Layer 4 of a small transformer language model trained on English Wikipedia (14 layers, counted from 0, width 128).
A neuron's activation on a vector x is GELU(weights . x), where the dot is the dot product.

Input weights of the MLP neurons that the questions are about. A number n stands for (n - 128) times 0.0097.
n1: 92, 85, 142, 69, 108, 155, 130, 131, 120, 111, 139, 90, 79, 117, 131, 145, 119, 178, 162, 122, 156, 117, 117, 151, 88, 56, 90, 99, 144, 171, 130, 123, 105, 135, 154, 100, 79, 149, 145, 85, 145, 132, 106, 93, 108, 139, 149, 141, 103, 137, 147, 185, 90, 96, 130, 187, 152, 141, 131, 166, 157, 70, 157, 158, 142, 132, 195, 122, 86, 111, 132, 77, 138, 143, 163, 60, 103, 131, 165, 100, 137, 138, 141, 125, 140, 79, 100, 110, 118, 115, 134, 184, 107, 128, 117, 123, 145, 110, 126, 106, 109, 165, 112, 104, 120, 185, 136, 112, 148, 95, 139, 68, 104, 69, 158, 167, 119, 105, 105, 121, 147, 80, 113, 129, 172, 141, 95, 122
n23: 129, 41, 111, 161, 143, 96, 132, 123, 99, 104, 133, 117, 97, 110, 128, 121, 144, 133, 107, 108, 146, 127, 112, 113, 96, 104, 121, 128, 116, 158, 146, 109, 140, 141, 57, 159, 97, 134, 175, 226, 181, 115, 107, 81, 112, 202, 150, 119, 160, 87, 118, 89, 116, 108, 130, 112, 113, 84, 119, 148, 136, 133, 161, 177, 61, 148, 91, 152, 87, 76, 142, 113, 172, 155, 144, 120, 129, 180, 123, 160, 169, 140, 162, 181, 144, 136, 108, 117, 120, 118, 160, 91, 152, 165, 157, 125, 159, 143, 77, 130, 128, 127, 160, 168, 150, 122, 131, 123, 126, 146, 165, 200, 132, 177, 161, 76, 66, 88, 165, 147, 149, 78, 126, 106, 79, 93, 149, 139
n54: 117, 166, 83, 105, 131, 115, 87, 127, 151, 138, 195, 83, 154, 141, 93, 120, 120, 170, 155, 83, 182, 177, 60, 162, 133, 126, 66, 158, 183, 173, 116, 26, 90, 174, 112, 151, 178, 103, 109, 63, 148, 132, 156, 151, 139, 147, 149, 91, 117, 107, 96, 93, 71, 87, 65, 136, 147, 119, 167, 131, 142, 102, 138, 117, 98, 60, 69, 145, 146, 146, 143, 152, 125, 104, 123, 121, 54, 82, 108, 103, 112, 84, 131, 142, 108, 141, 103, 129, 156, 121, 191, 73, 148, 116, 157, 131, 133, 107, 175, 137, 122, 155, 115, 109, 91, 76, 228, 87, 120, 102, 100, 95, 105, 126, 91, 138, 131, 121, 169, 67, 121, 86, 95, 196, 176, 132, 170, 128
n78: 144, 92, 131, 96, 104, 82, 82, 127, 128, 152, 86, 129, 170, 144, 114, 124, 116, 147, 139, 76, 153, 162, 125, 130, 138, 112, 87, 155, 156, 101, 107, 114, 81, 84, 132, 91, 145, 135, 102, 103, 115, 142, 124, 145, 107, 131, 111, 74, 189, 118, 113, 141, 122, 117, 114, 170, 112, 158, 152, 120, 126, 160, 103, 96, 114, 144, 47, 148, 157, 154, 142, 140, 122, 134, 95, 85, 127, 145, 177, 98, 107, 124, 112, 146, 98, 165, 105, 201, 132, 80, 142, 82, 76, 135, 128, 171, 135, 133, 119, 190, 128, 75, 120, 171, 154, 129, 143, 155, 135, 132, 164, 157, 84, 150, 185, 78, 166, 114, 144, 113, 27, 109, 95, 114, 160, 133, 163, 164
n138: 160, 116, 113, 123, 168, 113, 156, 143, 174, 136, 73, 91, 130, 136, 120, 86, 152, 164, 198, 150, 119, 164, 133, 124, 166, 144, 164, 142, 78, 122, 174, 97, 142, 170, 139, 128, 131, 117, 108, 103, 99, 145, 171, 116, 172, 112, 92, 97, 182, 171, 133, 156, 131, 105, 134, 212, 146, 144, 129, 76, 113, 72, 95, 132, 137, 112, 129, 119, 96, 91, 123, 126, 119, 128, 173, 122, 96, 137, 114, 134, 169, 99, 125, 165, 133, 72, 161, 90, 156, 125, 151, 81, 113, 110, 129, 165, 138, 114, 86, 125, 117, 128, 134, 179, 115, 129, 105, 100, 144, 97, 163, 96, 144, 175, 95, 139, 123, 119, 81, 53, 132, 157, 92, 133, 108, 121, 183, 163
n156: 182, 127, 139, 76, 139, 173, 155, 157, 167, 110, 95, 114, 173, 162, 110, 119, 125, 149, 119, 92, 143, 133, 154, 59, 162, 155, 145, 149, 150, 98, 104, 201, 86, 89, 146, 152, 118, 141, 143, 141, 110, 157, 115, 79, 116, 141, 135, 172, 120, 75, 118, 130, 43, 156, 93, 117, 133, 120, 114, 118, 155, 121, 150, 129, 141, 87, 155, 118, 118, 86, 129, 111, 135, 173, 196, 102, 135, 167, 166, 98, 102, 87, 150, 98, 131, 123, 85, 179, 36, 185, 96, 142, 152, 205, 119, 122, 154, 93, 36, 128, 154, 103, 176, 109, 130, 151, 121, 195, 149, 178, 159, 107, 121, 89, 75, 96, 137, 160, 147, 143, 76, 97, 99, 99, 153, 88, 169, 86
n225: 126, 108, 144, 178, 134, 105, 174, 172, 129, 116, 136, 132, 133, 168, 112, 157, 132, 134, 177, 139, 81, 98, 84, 94, 127, 161, 108, 114, 156, 156, 110, 137, 175, 102, 94, 119, 155, 121, 176, 145, 153, 123, 152, 128, 144, 142, 170, 114, 118, 63, 104, 171, 130, 95, 151, 115, 113, 81, 129, 115, 103, 71, 135, 136, 129, 112, 121, 109, 200, 114, 97, 124, 108, 89, 161, 73, 131, 118, 128, 89, 92, 130, 96, 114, 97, 173, 94, 142, 172, 131, 211, 192, 140, 145, 103, 153, 153, 133, 137, 121, 182, 134, 68, 145, 92, 169, 112, 119, 182, 142, 172, 124, 135, 163, 159, 94, 126, 154, 175, 156, 93, 172, 159, 128, 107, 131, 145, 151
n330: 161, 123, 159, 144, 101, 101, 135, 169, 87, 156, 129, 125, 165, 97, 133, 89, 158, 158, 93, 179, 161, 106, 138, 125, 114, 142, 197, 116, 141, 87, 129, 126, 188, 139, 172, 101, 133, 106, 191, 137, 167, 121, 132, 151, 220, 154, 108, 159, 100, 197, 147, 116, 136, 112, 111, 86, 163, 77, 158, 115, 157, 126, 86, 109, 80, 165, 151, 137, 146, 78, 133, 186, 133, 133, 169, 116, 156, 122, 131, 122, 147, 144, 93, 167, 163, 120, 137, 116, 67, 94, 108, 127, 164, 135, 143, 95, 140, 67, 124, 108, 133, 67, 125, 147, 169, 148, 179, 121, 142, 148, 104, 141, 189, 125, 125, 138, 130, 108, 134, 138, 115, 157, 178, 96, 132, 77, 165, 105
n357: 109, 136, 117, 137, 69, 184, 88, 178, 97, 140, 162, 124, 90, 130, 83, 130, 104, 168, 104, 82, 158, 145, 127, 146, 139, 136, 120, 128, 95, 91, 128, 46, 114, 120, 169, 142, 93, 123, 102, 163, 126, 144, 139, 141, 181, 95, 114, 137, 193, 96, 199, 126, 173, 108, 99, 140, 184, 149, 106, 196, 177, 133, 98, 132, 172, 136, 60, 165, 180, 82, 148, 160, 100, 136, 173, 132, 95, 137, 163, 116, 116, 150, 128, 79, 118, 96, 124, 119, 163, 98, 133, 144, 145, 208, 113, 126, 125, 74, 125, 130, 104, 103, 141, 161, 164, 96, 110, 138, 166, 103, 123, 131, 119, 123, 157, 85, 39, 186, 183, 149, 98, 139, 136, 90, 122, 121, 224, 122
n396: 195, 156, 138, 138, 76, 96, 116, 125, 93, 66, 64, 123, 118, 127, 106, 185, 160, 177, 70, 117, 143, 155, 126, 190, 129, 131, 131, 75, 139, 104, 135, 123, 162, 108, 91, 150, 103, 130, 88, 115, 143, 101, 47, 119, 154, 104, 97, 127, 127, 163, 126, 127, 131, 139, 138, 181, 192, 143, 160, 133, 114, 158, 153, 121, 90, 124, 111, 157, 174, 183, 174, 137, 119, 117, 141, 153, 116, 149, 165, 165, 113, 90, 128, 176, 162, 123, 203, 141, 73, 102, 152, 130, 159, 116, 105, 194, 139, 132, 150, 83, 139, 39, 114, 170, 117, 98, 138, 156, 141, 143, 112, 138, 55, 115, 158, 123, 93, 144, 116, 104, 148, 134, 172, 138, 128, 63, 106, 142
n411: 102, 94, 143, 150, 101, 151, 93, 106, 149, 147, 137, 112, 131, 68, 56, 104, 154, 161, 126, 195, 129, 90, 164, 112, 112, 100, 68, 116, 125, 132, 190, 104, 112, 109, 114, 114, 107, 181, 109, 173, 219, 61, 102, 115, 137, 119, 130, 162, 136, 114, 119, 126, 143, 113, 115, 143, 73, 76, 130, 138, 105, 138, 142, 141, 114, 95, 123, 141, 152, 114, 130, 128, 136, 112, 190, 116, 109, 139, 104, 122, 104, 83, 189, 114, 68, 151, 189, 117, 155, 198, 124, 162, 122, 146, 109, 135, 164, 95, 155, 109, 111, 199, 154, 146, 120, 115, 87, 124, 85, 86, 130, 140, 135, 154, 138, 109, 126, 132, 134, 97, 118, 162, 136, 96, 103, 136, 71, 81
n417: 179, 134, 131, 107, 102, 121, 53, 108, 222, 144, 132, 91, 108, 112, 182, 119, 174, 160, 99, 100, 83, 137, 119, 118, 139, 148, 193, 196, 151, 132, 138, 125, 113, 120, 194, 147, 120, 188, 120, 169, 191, 132, 109, 99, 105, 97, 131, 172, 205, 130, 138, 159, 85, 159, 113, 118, 121, 130, 147, 149, 139, 126, 82, 155, 138, 145, 107, 102, 151, 197, 120, 162, 132, 161, 79, 130, 117, 129, 123, 177, 72, 139, 142, 114, 198, 45, 161, 117, 123, 152, 143, 108, 158, 128, 123, 79, 76, 148, 128, 130, 90, 156, 104, 146, 127, 132, 115, 171, 207, 170, 98, 71, 122, 185, 130, 102, 85, 209, 155, 109, 121, 189, 113, 124, 129, 68, 170, 91
n423: 154, 101, 146, 132, 125, 132, 104, 168, 70, 93, 150, 120, 126, 113, 112, 106, 64, 129, 122, 169, 96, 152, 119, 124, 138, 102, 108, 119, 118, 111, 173, 109, 127, 126, 83, 121, 142, 137, 118, 95, 151, 53, 123, 124, 105, 98, 122, 134, 125, 140, 134, 168, 156, 149, 128, 130, 141, 184, 118, 141, 122, 106, 127, 131, 139, 124, 111, 111, 132, 127, 116, 130, 152, 74, 126, 92, 89, 152, 193, 87, 92, 191, 176, 97, 125, 67, 128, 181, 117, 128, 149, 134, 145, 133, 99, 162, 111, 125, 119, 122, 135, 78, 146, 113, 156, 91, 86, 190, 143, 100, 114, 108, 111, 93, 112, 122, 98, 110, 136, 139, 131, 96, 113, 106, 108, 179, 142, 147
n430: 148, 92, 115, 111, 104, 181, 131, 149, 103, 132, 89, 150, 149, 88, 148, 104, 181, 120, 149, 168, 154, 160, 193, 88, 76, 161, 115, 92, 142, 128, 113, 120, 154, 126, 149, 146, 114, 164, 184, 77, 137, 130, 112, 87, 169, 139, 104, 72, 136, 151, 154, 125, 97, 176, 109, 101, 104, 178, 147, 117, 117, 175, 156, 152, 106, 134, 93, 86, 116, 115, 125, 145, 107, 70, 121, 145, 173, 140, 118, 204, 104, 187, 141, 106, 163, 99, 128, 134, 168, 123, 81, 92, 193, 144, 106, 144, 127, 140, 158, 139, 138, 82, 118, 105, 141, 88, 124, 97, 173, 116, 123, 74, 110, 121, 90, 109, 126, 120, 116, 146, 117, 135, 164, 120, 84, 140, 89, 94
n459: 149, 156, 158, 122, 114, 153, 94, 102, 132, 96, 173, 176, 121, 84, 136, 97, 119, 81, 168, 155, 164, 171, 106, 114, 132, 111, 175, 89, 115, 137, 198, 128, 146, 68, 157, 121, 139, 152, 121, 103, 131, 139, 115, 141, 169, 144, 102, 95, 161, 98, 98, 160, 172, 145, 154, 53, 172, 130, 107, 178, 144, 98, 89, 118, 138, 72, 74, 115, 150, 168, 128, 126, 146, 131, 100, 83, 165, 125, 135, 136, 137, 132, 103, 126, 138, 133, 147, 136, 160, 136, 103, 163, 149, 127, 107, 185, 67, 127, 123, 135, 179, 93, 128, 159, 146, 139, 60, 79, 166, 146, 100, 127, 153, 142, 132, 139, 174, 111, 95, 65, 89, 122, 136, 164, 121, 123, 105, 105
n460: 137, 139, 127, 157, 180, 144, 128, 90, 123, 131, 88, 132, 128, 117, 118, 137, 99, 149, 110, 148, 152, 109, 150, 129, 110, 136, 149, 78, 181, 117, 132, 195, 127, 102, 141, 118, 106, 199, 131, 136, 125, 125, 131, 152, 114, 120, 142, 149, 90, 185, 83, 112, 110, 143, 126, 132, 152, 141, 129, 157, 85, 156, 163, 121, 186, 146, 148, 99, 93, 134, 96, 88, 82, 179, 97, 78, 79, 154, 118, 62, 131, 134, 141, 129, 92, 152, 185, 171, 113, 158, 112, 87, 147, 95, 144, 104, 126, 189, 88, 150, 171, 133, 62, 170, 156, 138, 101, 152, 133, 89, 166, 153, 100, 38, 171, 146, 152, 168, 150, 163, 7, 151, 117, 153, 133, 144, 111, 132
n463: 144, 114, 109, 114, 112, 136, 117, 169, 174, 76, 136, 75, 93, 146, 118, 162, 179, 140, 128, 141, 132, 139, 131, 127, 129, 131, 129, 174, 141, 101, 148, 139, 91, 130, 152, 22, 168, 160, 137, 126, 153, 155, 153, 120, 111, 133, 115, 123, 151, 127, 126, 156, 82, 146, 154, 136, 111, 113, 78, 148, 123, 104, 160, 71, 141, 128, 61, 168, 166, 134, 134, 113, 83, 115, 115, 105, 122, 132, 145, 133, 112, 125, 111, 80, 117, 104, 168, 115, 130, 124, 148, 109, 125, 100, 150, 154, 131, 142, 136, 123, 47, 111, 130, 92, 93, 91, 129, 145, 137, 126, 169, 154, 177, 158, 106, 111, 130, 126, 178, 120, 109, 130, 120, 137, 121, 155, 88, 137

Each question shows a token from some text and the vector x that enters the MLP there. A number n stands for (n - 128) times 0.031.

"get": 107, 145, 166, 112, 78, 136, 166, 93, 135, 129, 125, 101, 162, 168, 193, 117, 115, 66, 171, 142, 87, 172, 149, 124, 117, 151, 135, 148, 98, 161, 117, 98, 105, 139, 79, 160, 115, 164, 152, 133, 101, 135, 146, 117, 149, 128, 151, 197, 131, 124, 112, 108, 108, 108, 132, 146, 181, 215, 197, 124, 192, 106, 99, 81, 125, 103, 149, 159, 167, 138, 125, 167, 129, 190, 146, 180, 178, 121, 196, 101, 193, 169, 100, 152, 98, 152, 176, 151, 109, 75, 127, 96, 148, 109, 110, 135, 106, 120, 180, 138, 171, 176, 158, 69, 187, 188, 113, 124, 96, 129, 113, 191, 160, 162, 116, 195, 80, 143, 150, 174, 103, 123, 89, 111, 87, 141, 72, 101
The most active neuron and its activation: n330, at about 1.4

"ida ": 87, 114, 131, 160, 80, 121, 148, 101, 134, 108, 167, 112, 158, 184, 193, 143, 101, 121, 174, 161, 60, 170, 155, 137, 111, 155, 114, 146, 103, 153, 108, 98, 112, 127, 94, 160, 125, 146, 178, 124, 72, 133, 141, 140, 142, 110, 157, 191, 116, 135, 95, 117, 123, 113, 125, 151, 167, 191, 199, 110, 155, 104, 106, 73, 140, 111, 137, 164, 151, 152, 132, 147, 133, 174, 163, 166, 190, 118, 219, 136, 189, 131, 123, 129, 94, 131, 175, 132, 149, 125, 100, 104, 149, 141, 120, 128, 107, 116, 190, 145, 158, 205, 185, 67, 163, 186, 128, 120, 96, 137, 123, 178, 139, 169, 169, 202, 69, 151, 175, 147, 107, 127, 85, 124, 99, 125, 45, 84
The neuron with the highest activation: n411

"-": 101, 141, 128, 154, 71, 131, 152, 144, 162, 101, 87, 101, 199, 151, 180, 145, 119, 109, 160, 133, 78, 162, 145, 114, 99, 160, 87, 134, 86, 150, 144, 124, 138, 141, 88, 137, 115, 135, 176, 116, 90, 148, 164, 159, 141, 122, 173, 164, 137, 155, 100, 136, 129, 111, 126, 183, 148, 169, 204, 135, 151, 111, 120, 85, 154, 99, 132, 177, 125, 160, 160, 168, 139, 169, 146, 174, 164, 148, 209, 131, 193, 130, 127, 155, 102, 117, 169, 154, 127, 105, 112, 79, 149, 126, 138, 136, 103, 117, 174, 157, 172, 198, 186, 84, 176, 204, 114, 127, 101, 152, 125, 208, 138, 147, 124, 200, 54, 158, 147, 178, 102, 122, 97, 137, 87, 107, 51, 124
The two highest activations, in order: n138, n396

"Li": 95, 135, 135, 146, 76, 135, 147, 113, 140, 120, 137, 120, 172, 168, 185, 123, 117, 89, 177, 129, 76, 191, 136, 129, 141, 163, 118, 139, 91, 149, 114, 125, 112, 141, 93, 126, 150, 140, 169, 138, 122, 105, 155, 145, 153, 145, 154, 166, 121, 141, 118, 146, 100, 102, 153, 139, 154, 200, 188, 128, 133, 81, 101, 83, 140, 114, 127, 166, 135, 141, 131, 165, 117, 198, 141, 197, 179, 116, 225, 103, 199, 150, 121, 131, 118, 136, 203, 148, 104, 124, 87, 79, 144, 110, 119, 123, 98, 100, 176, 150, 159, 185, 179, 87, 164, 188, 115, 153, 62, 113, 90, 201, 145, 136, 106, 206, 61, 140, 171, 153, 106, 118, 116, 123, 115, 102, 49, 105
The most active neuron and its activation: n330, at about 1.3

"Ar": 98, 131, 137, 139, 90, 129, 192, 139, 111, 132, 145, 111, 159, 156, 176, 124, 93, 67, 170, 105, 59, 157, 154, 123, 96, 159, 120, 134, 91, 176, 140, 107, 98, 142, 127, 126, 133, 146, 194, 128, 82, 129, 150, 152, 147, 106, 136, 175, 136, 160, 109, 153, 79, 102, 111, 161, 158, 178, 211, 136, 153, 92, 110, 81, 155, 94, 121, 156, 139, 158, 151, 153, 130, 158, 144, 166, 188, 116, 208, 127, 160, 124, 113, 130, 105, 136, 189, 144, 118, 110, 120, 103, 143, 122, 127, 142, 97, 125, 172, 152, 151, 204, 174, 77, 183, 189, 112, 124, 70, 106, 112, 177, 136, 171, 89, 207, 71, 119, 178, 172, 110, 120, 128, 128, 108, 115, 56, 70
The two highest activations, in order: n1, n463

"id": 88, 106, 125, 162, 92, 132, 145, 83, 118, 108, 125, 102, 157, 152, 167, 144, 100, 93, 161, 142, 89, 142, 166, 124, 98, 141, 123, 156, 99, 158, 145, 112, 118, 122, 96, 150, 124, 162, 182, 135, 66, 151, 138, 122, 139, 126, 186, 180, 131, 146, 99, 109, 111, 107, 130, 140, 157, 212, 203, 114, 175, 101, 84, 75, 138, 110, 118, 160, 148, 150, 128, 164, 137, 166, 171, 172, 202, 115, 207, 134, 191, 139, 116, 128, 131, 139, 194, 130, 110, 117, 94, 93, 152, 126, 116, 127, 120, 112, 179, 134, 170, 189, 167, 82, 185, 175, 148, 131, 82, 129, 105, 162, 134, 178, 115, 200, 71, 145, 186, 160, 87, 135, 85, 134, 109, 118, 50, 108
The neuron with the highest activation: n330

"\n\n": 94, 131, 148, 169, 59, 136, 157, 112, 140, 120, 107, 112, 182, 157, 175, 128, 108, 110, 167, 127, 73, 186, 112, 109, 139, 165, 103, 139, 82, 148, 130, 88, 98, 131, 103, 154, 134, 159, 184, 141, 116, 125, 149, 139, 137, 91, 147, 182, 170, 147, 97, 128, 107, 107, 126, 163, 154, 184, 198, 136, 135, 102, 106, 75, 178, 127, 107, 167, 164, 150, 151, 170, 126, 176, 157, 156, 164, 149, 227, 111, 180, 141, 118, 139, 80, 127, 167, 146, 157, 128, 94, 88, 144, 123, 124, 132, 105, 116, 157, 126, 164, 177, 145, 68, 172, 194, 112, 137, 62, 121, 116, 207, 158, 153, 122, 197, 61, 149, 160, 168, 103, 117, 105, 116, 118, 127, 64, 112
The most active neuron and its activation: n357, at about 3.3

"Ac": 95, 135, 127, 151, 99, 144, 182, 123, 139, 124, 137, 111, 153, 169, 182, 119, 105, 85, 178, 122, 66, 163, 169, 136, 114, 139, 114, 131, 111, 164, 130, 120, 127, 143, 101, 125, 151, 140, 172, 141, 115, 123, 144, 151, 153, 111, 133, 162, 144, 135, 103, 125, 85, 96, 151, 170, 164, 187, 206, 133, 155, 113, 109, 71, 131, 83, 139, 166, 150, 165, 132, 182, 140, 184, 140, 174, 178, 112, 218, 122, 175, 140, 108, 145, 92, 166, 206, 147, 112, 110, 127, 105, 161, 117, 128, 130, 100, 137, 180, 157, 158, 209, 163, 83, 182, 209, 122, 162, 82, 94, 117, 174, 149, 159, 101, 187, 70, 145, 177, 156, 126, 136, 104, 129, 108, 70, 48, 76
The two highest activations, in order: n411, n330

"over ": 80, 108, 146, 136, 80, 130, 154, 96, 135, 146, 146, 78, 165, 146, 205, 143, 116, 87, 173, 120, 95, 193, 122, 114, 98, 152, 117, 138, 93, 165, 124, 102, 139, 152, 99, 141, 115, 147, 173, 129, 88, 137, 156, 147, 138, 90, 150, 177, 149, 128, 104, 105, 83, 110, 113, 139, 166, 186, 195, 120, 180, 92, 113, 70, 151, 119, 119, 166, 169, 169, 129, 177, 116, 148, 166, 166, 168, 143, 220, 116, 185, 157, 150, 141, 103, 103, 161, 145, 130, 96, 101, 96, 131, 119, 110, 129, 77, 152, 179, 150, 165, 193, 162, 61, 174, 184, 111, 127, 72, 138, 127, 192, 149, 155, 125, 190, 75, 143, 154, 169, 87, 106, 107, 126, 90, 103, 56, 110
The neuron with the highest activation: n357

"to ": 90, 114, 155, 150, 76, 135, 168, 149, 121, 129, 120, 93, 158, 162, 202, 141, 133, 119, 184, 120, 88, 182, 134, 122, 112, 125, 124, 143, 90, 143, 119, 117, 115, 153, 102, 155, 106, 149, 186, 133, 88, 124, 150, 130, 136, 113, 147, 180, 139, 148, 120, 115, 94, 110, 129, 149, 150, 164, 193, 132, 168, 97, 104, 73, 155, 114, 83, 161, 171, 163, 146, 160, 120, 121, 146, 188, 185, 130, 236, 132, 190, 131, 133, 115, 97, 126, 164, 141, 123, 87, 101, 80, 143, 97, 121, 144, 95, 126, 177, 150, 147, 194, 164, 68, 194, 181, 107, 129, 75, 148, 141, 207, 157, 161, 143, 195, 91, 157, 151, 159, 81, 112, 86, 112, 88, 112, 65, 107
The three highest activations, in order: n463, n78, n357

"two ": 88, 123, 113, 161, 78, 120, 161, 129, 151, 102, 147, 77, 194, 135, 199, 140, 107, 97, 177, 139, 61, 181, 128, 110, 114, 165, 98, 147, 109, 144, 116, 107, 122, 144, 99, 160, 130, 158, 159, 138, 92, 127, 153, 137, 119, 99, 138, 166, 122, 133, 111, 124, 98, 104, 126, 169, 156, 200, 193, 121, 152, 91, 105, 69, 158, 109, 106, 155, 141, 177, 134, 176, 117, 163, 173, 166, 199, 145, 219, 121, 171, 142, 103, 131, 113, 117, 161, 153, 156, 100, 119, 100, 140, 107, 128, 123, 100, 140, 193, 132, 169, 202, 161, 63, 164, 201, 119, 127, 83, 125, 132, 198, 151, 148, 140, 198, 73, 126, 168, 152, 93, 117, 100, 119, 134, 132, 51, 113
The neuron with the highest activation: n463

"\n": 106, 110, 150, 145, 64, 126, 176, 117, 140, 99, 125, 98, 182, 151, 188, 134, 111, 98, 182, 117, 79, 175, 152, 120, 116, 154, 113, 151, 79, 152, 125, 99, 99, 128, 104, 156, 131, 158, 180, 133, 94, 136, 151, 129, 133, 93, 142, 191, 153, 126, 94, 115, 97, 114, 128, 156, 152, 181, 203, 123, 155, 95, 110, 82, 166, 100, 131, 149, 162, 149, 159, 171, 131, 181, 144, 167, 184, 148, 244, 141, 172, 132, 120, 152, 89, 133, 167, 135, 132, 143, 90, 79, 135, 130, 115, 143, 102, 128, 163, 143, 153, 180, 157, 67, 184, 191, 105, 152, 68, 134, 132, 196, 160, 145, 112, 189, 91, 145, 160, 159, 91, 115, 93, 139, 115, 112, 63, 88
The three highest activations, in order: n156, n78, n463

"amp": 67, 117, 138, 137, 88, 126, 188, 102, 143, 131, 135, 112, 161, 148, 186, 130, 101, 85, 144, 122, 87, 158, 174, 120, 94, 158, 120, 154, 74, 175, 131, 96, 129, 137, 103, 155, 94, 141, 161, 136, 83, 158, 139, 123, 144, 109, 176, 161, 155, 132, 114, 95, 143, 110, 129, 162, 160, 190, 199, 146, 156, 109, 103, 90, 123, 114, 112, 166, 154, 144, 144, 169, 146, 162, 151, 163, 162, 152, 243, 115, 206, 125, 69, 152, 107, 160, 189, 145, 113, 104, 99, 102, 132, 118, 106, 137, 85, 152, 184, 169, 161, 192, 151, 84, 166, 206, 134, 131, 64, 138, 97, 198, 151, 161, 108, 193, 55, 135, 156, 165, 106, 119, 88, 110, 95, 108, 53, 93
The most active neuron and its activation: n23, at about 1.2

"thers": 114, 126, 119, 143, 64, 115, 166, 118, 144, 126, 133, 113, 159, 177, 173, 116, 114, 110, 190, 117, 60, 169, 136, 108, 135, 155, 120, 167, 107, 171, 135, 116, 147, 149, 87, 169, 135, 170, 169, 109, 88, 145, 132, 125, 146, 117, 170, 188, 155, 152, 118, 88, 98, 109, 127, 143, 135, 209, 201, 122, 163, 122, 112, 85, 129, 114, 97, 146, 151, 151, 152, 163, 118, 177, 171, 178, 176, 128, 201, 128, 189, 144, 101, 175, 97, 138, 170, 122, 116, 119, 93, 104, 145, 103, 112, 133, 87, 99, 180, 130, 162, 202, 173, 77, 176, 191, 117, 156, 88, 103, 94, 184, 164, 134, 118, 203, 82, 144, 162, 183, 110, 126, 94, 107, 100, 130, 54, 126
The neuron with the highest activation: n330

"- ": 101, 129, 151, 157, 59, 113, 164, 119, 145, 127, 143, 117, 178, 158, 189, 140, 104, 100, 176, 108, 52, 173, 141, 137, 101, 151, 105, 145, 83, 145, 132, 105, 103, 127, 90, 147, 133, 154, 188, 149, 104, 115, 130, 133, 123, 93, 142, 176, 145, 139, 85, 140, 108, 116, 126, 163, 146, 173, 201, 150, 148, 93, 119, 79, 171, 100, 112, 150, 163, 150, 139, 162, 130, 169, 139, 171, 186, 150, 230, 130, 171, 132, 115, 146, 98, 109, 153, 131, 147, 116, 125, 85, 138, 106, 118, 136, 90, 111, 166, 143, 164, 196, 160, 77, 192, 178, 99, 134, 81, 139, 105, 175, 152, 150, 107, 200, 85, 156, 162, 164, 101, 119, 94, 141, 102, 123, 63, 74
The neuron with the highest activation: n417

"and ": 98, 129, 140, 152, 64, 130, 166, 134, 145, 117, 131, 99, 157, 152, 199, 133, 110, 93, 178, 105, 71, 167, 129, 124, 126, 156, 133, 132, 83, 165, 130, 102, 126, 164, 104, 145, 121, 164, 190, 133, 111, 136, 150, 151, 129, 100, 139, 179, 150, 118, 91, 93, 102, 103, 122, 149, 163, 188, 199, 135, 171, 85, 124, 85, 147, 103, 115, 141, 146, 173, 144, 159, 139, 172, 145, 160, 197, 129, 199, 130, 182, 139, 135, 129, 92, 136, 159, 151, 127, 89, 121, 89, 133, 129, 121, 131, 101, 137, 184, 150, 159, 186, 158, 54, 188, 190, 106, 142, 78, 158, 127, 197, 154, 160, 158, 191, 86, 144, 156, 151, 86, 122, 77, 128, 84, 103, 62, 87
The most active neuron and its activation: n459, at about 0.89

"th": 80, 106, 113, 132, 87, 140, 176, 120, 148, 136, 127, 76, 186, 138, 172, 127, 116, 69, 175, 131, 60, 122, 135, 115, 124, 165, 124, 148, 73, 161, 123, 112, 120, 151, 77, 166, 121, 161, 182, 124, 101, 127, 145, 140, 133, 89, 167, 156, 138, 130, 130, 103, 113, 120, 132, 169, 158, 228, 202, 104, 181, 112, 99, 82, 132, 123, 103, 161, 150, 157, 139, 162, 116, 177, 166, 175, 173, 143, 217, 124, 188, 139, 126, 165, 97, 155, 176, 139, 122, 112, 115, 77, 134, 110, 129, 122, 84, 106, 177, 134, 146, 182, 140, 94, 177, 178, 106, 137, 97, 127, 107, 188, 156, 161, 91, 199, 47, 135, 175, 163, 96, 107, 91, 123, 106, 126, 52, 121
The neuron with the highest activation: n138

"9": 89, 126, 126, 146, 80, 143, 159, 114, 128, 133, 112, 101, 172, 151, 178, 139, 90, 88, 182, 107, 70, 169, 144, 112, 92, 156, 118, 141, 109, 168, 128, 98, 135, 134, 110, 167, 142, 147, 183, 151, 69, 86, 147, 126, 143, 92, 142, 175, 136, 148, 137, 136, 93, 96, 115, 166, 139, 207, 205, 140, 174, 81, 99, 76, 129, 101, 110, 161, 149, 130, 139, 166, 128, 177, 154, 170, 185, 117, 213, 140, 186, 158, 112, 152, 99, 130, 175, 145, 118, 94, 93, 90, 159, 116, 137, 138, 92, 121, 164, 159, 160, 165, 164, 87, 182, 198, 115, 127, 72, 155, 114, 197, 129, 153, 108, 195, 69, 135, 149, 169, 91, 115, 97, 123, 86, 125, 58, 109
The neuron with the highest activation: n430

"os ": 97, 126, 100, 153, 76, 124, 154, 105, 137, 101, 146, 126, 154, 160, 188, 128, 99, 115, 173, 151, 68, 156, 143, 120, 115, 150, 125, 157, 104, 170, 118, 125, 126, 143, 84, 167, 131, 162, 184, 120, 73, 141, 132, 168, 145, 109, 148, 194, 119, 127, 92, 107, 108, 102, 112, 159, 155, 174, 198, 134, 144, 85, 129, 68, 163, 110, 116, 158, 155, 149, 150, 165, 134, 158, 155, 175, 166, 125, 203, 155, 168, 155, 105, 141, 93, 129, 170, 136, 150, 94, 79, 104, 155, 111, 126, 137, 102, 131, 187, 145, 166, 189, 162, 70, 169, 186, 128, 142, 84, 114, 102, 187, 129, 150, 151, 195, 76, 155, 165, 178, 82, 102, 107, 119, 111, 111, 39, 78
The neuron with the highest activation: n460

"way ": 114, 140, 147, 152, 81, 129, 167, 111, 131, 116, 117, 119, 167, 145, 190, 135, 128, 89, 174, 125, 89, 162, 141, 116, 101, 138, 127, 163, 90, 160, 110, 108, 109, 153, 90, 167, 115, 146, 179, 127, 106, 148, 143, 162, 145, 80, 171, 182, 146, 145, 117, 128, 100, 99, 115, 154, 157, 190, 190, 132, 151, 91, 108, 80, 144, 130, 127, 170, 176, 151, 130, 162, 123, 172, 167, 183, 169, 124, 225, 155, 185, 149, 94, 135, 92, 122, 173, 163, 128, 100, 93, 110, 148, 139, 128, 133, 90, 134, 180, 156, 159, 205, 180, 77, 176, 221, 115, 119, 102, 142, 131, 207, 132, 144, 160, 204, 82, 141, 139, 167, 95, 115, 104, 113, 98, 137, 51, 94
The neuron with the highest activation: n357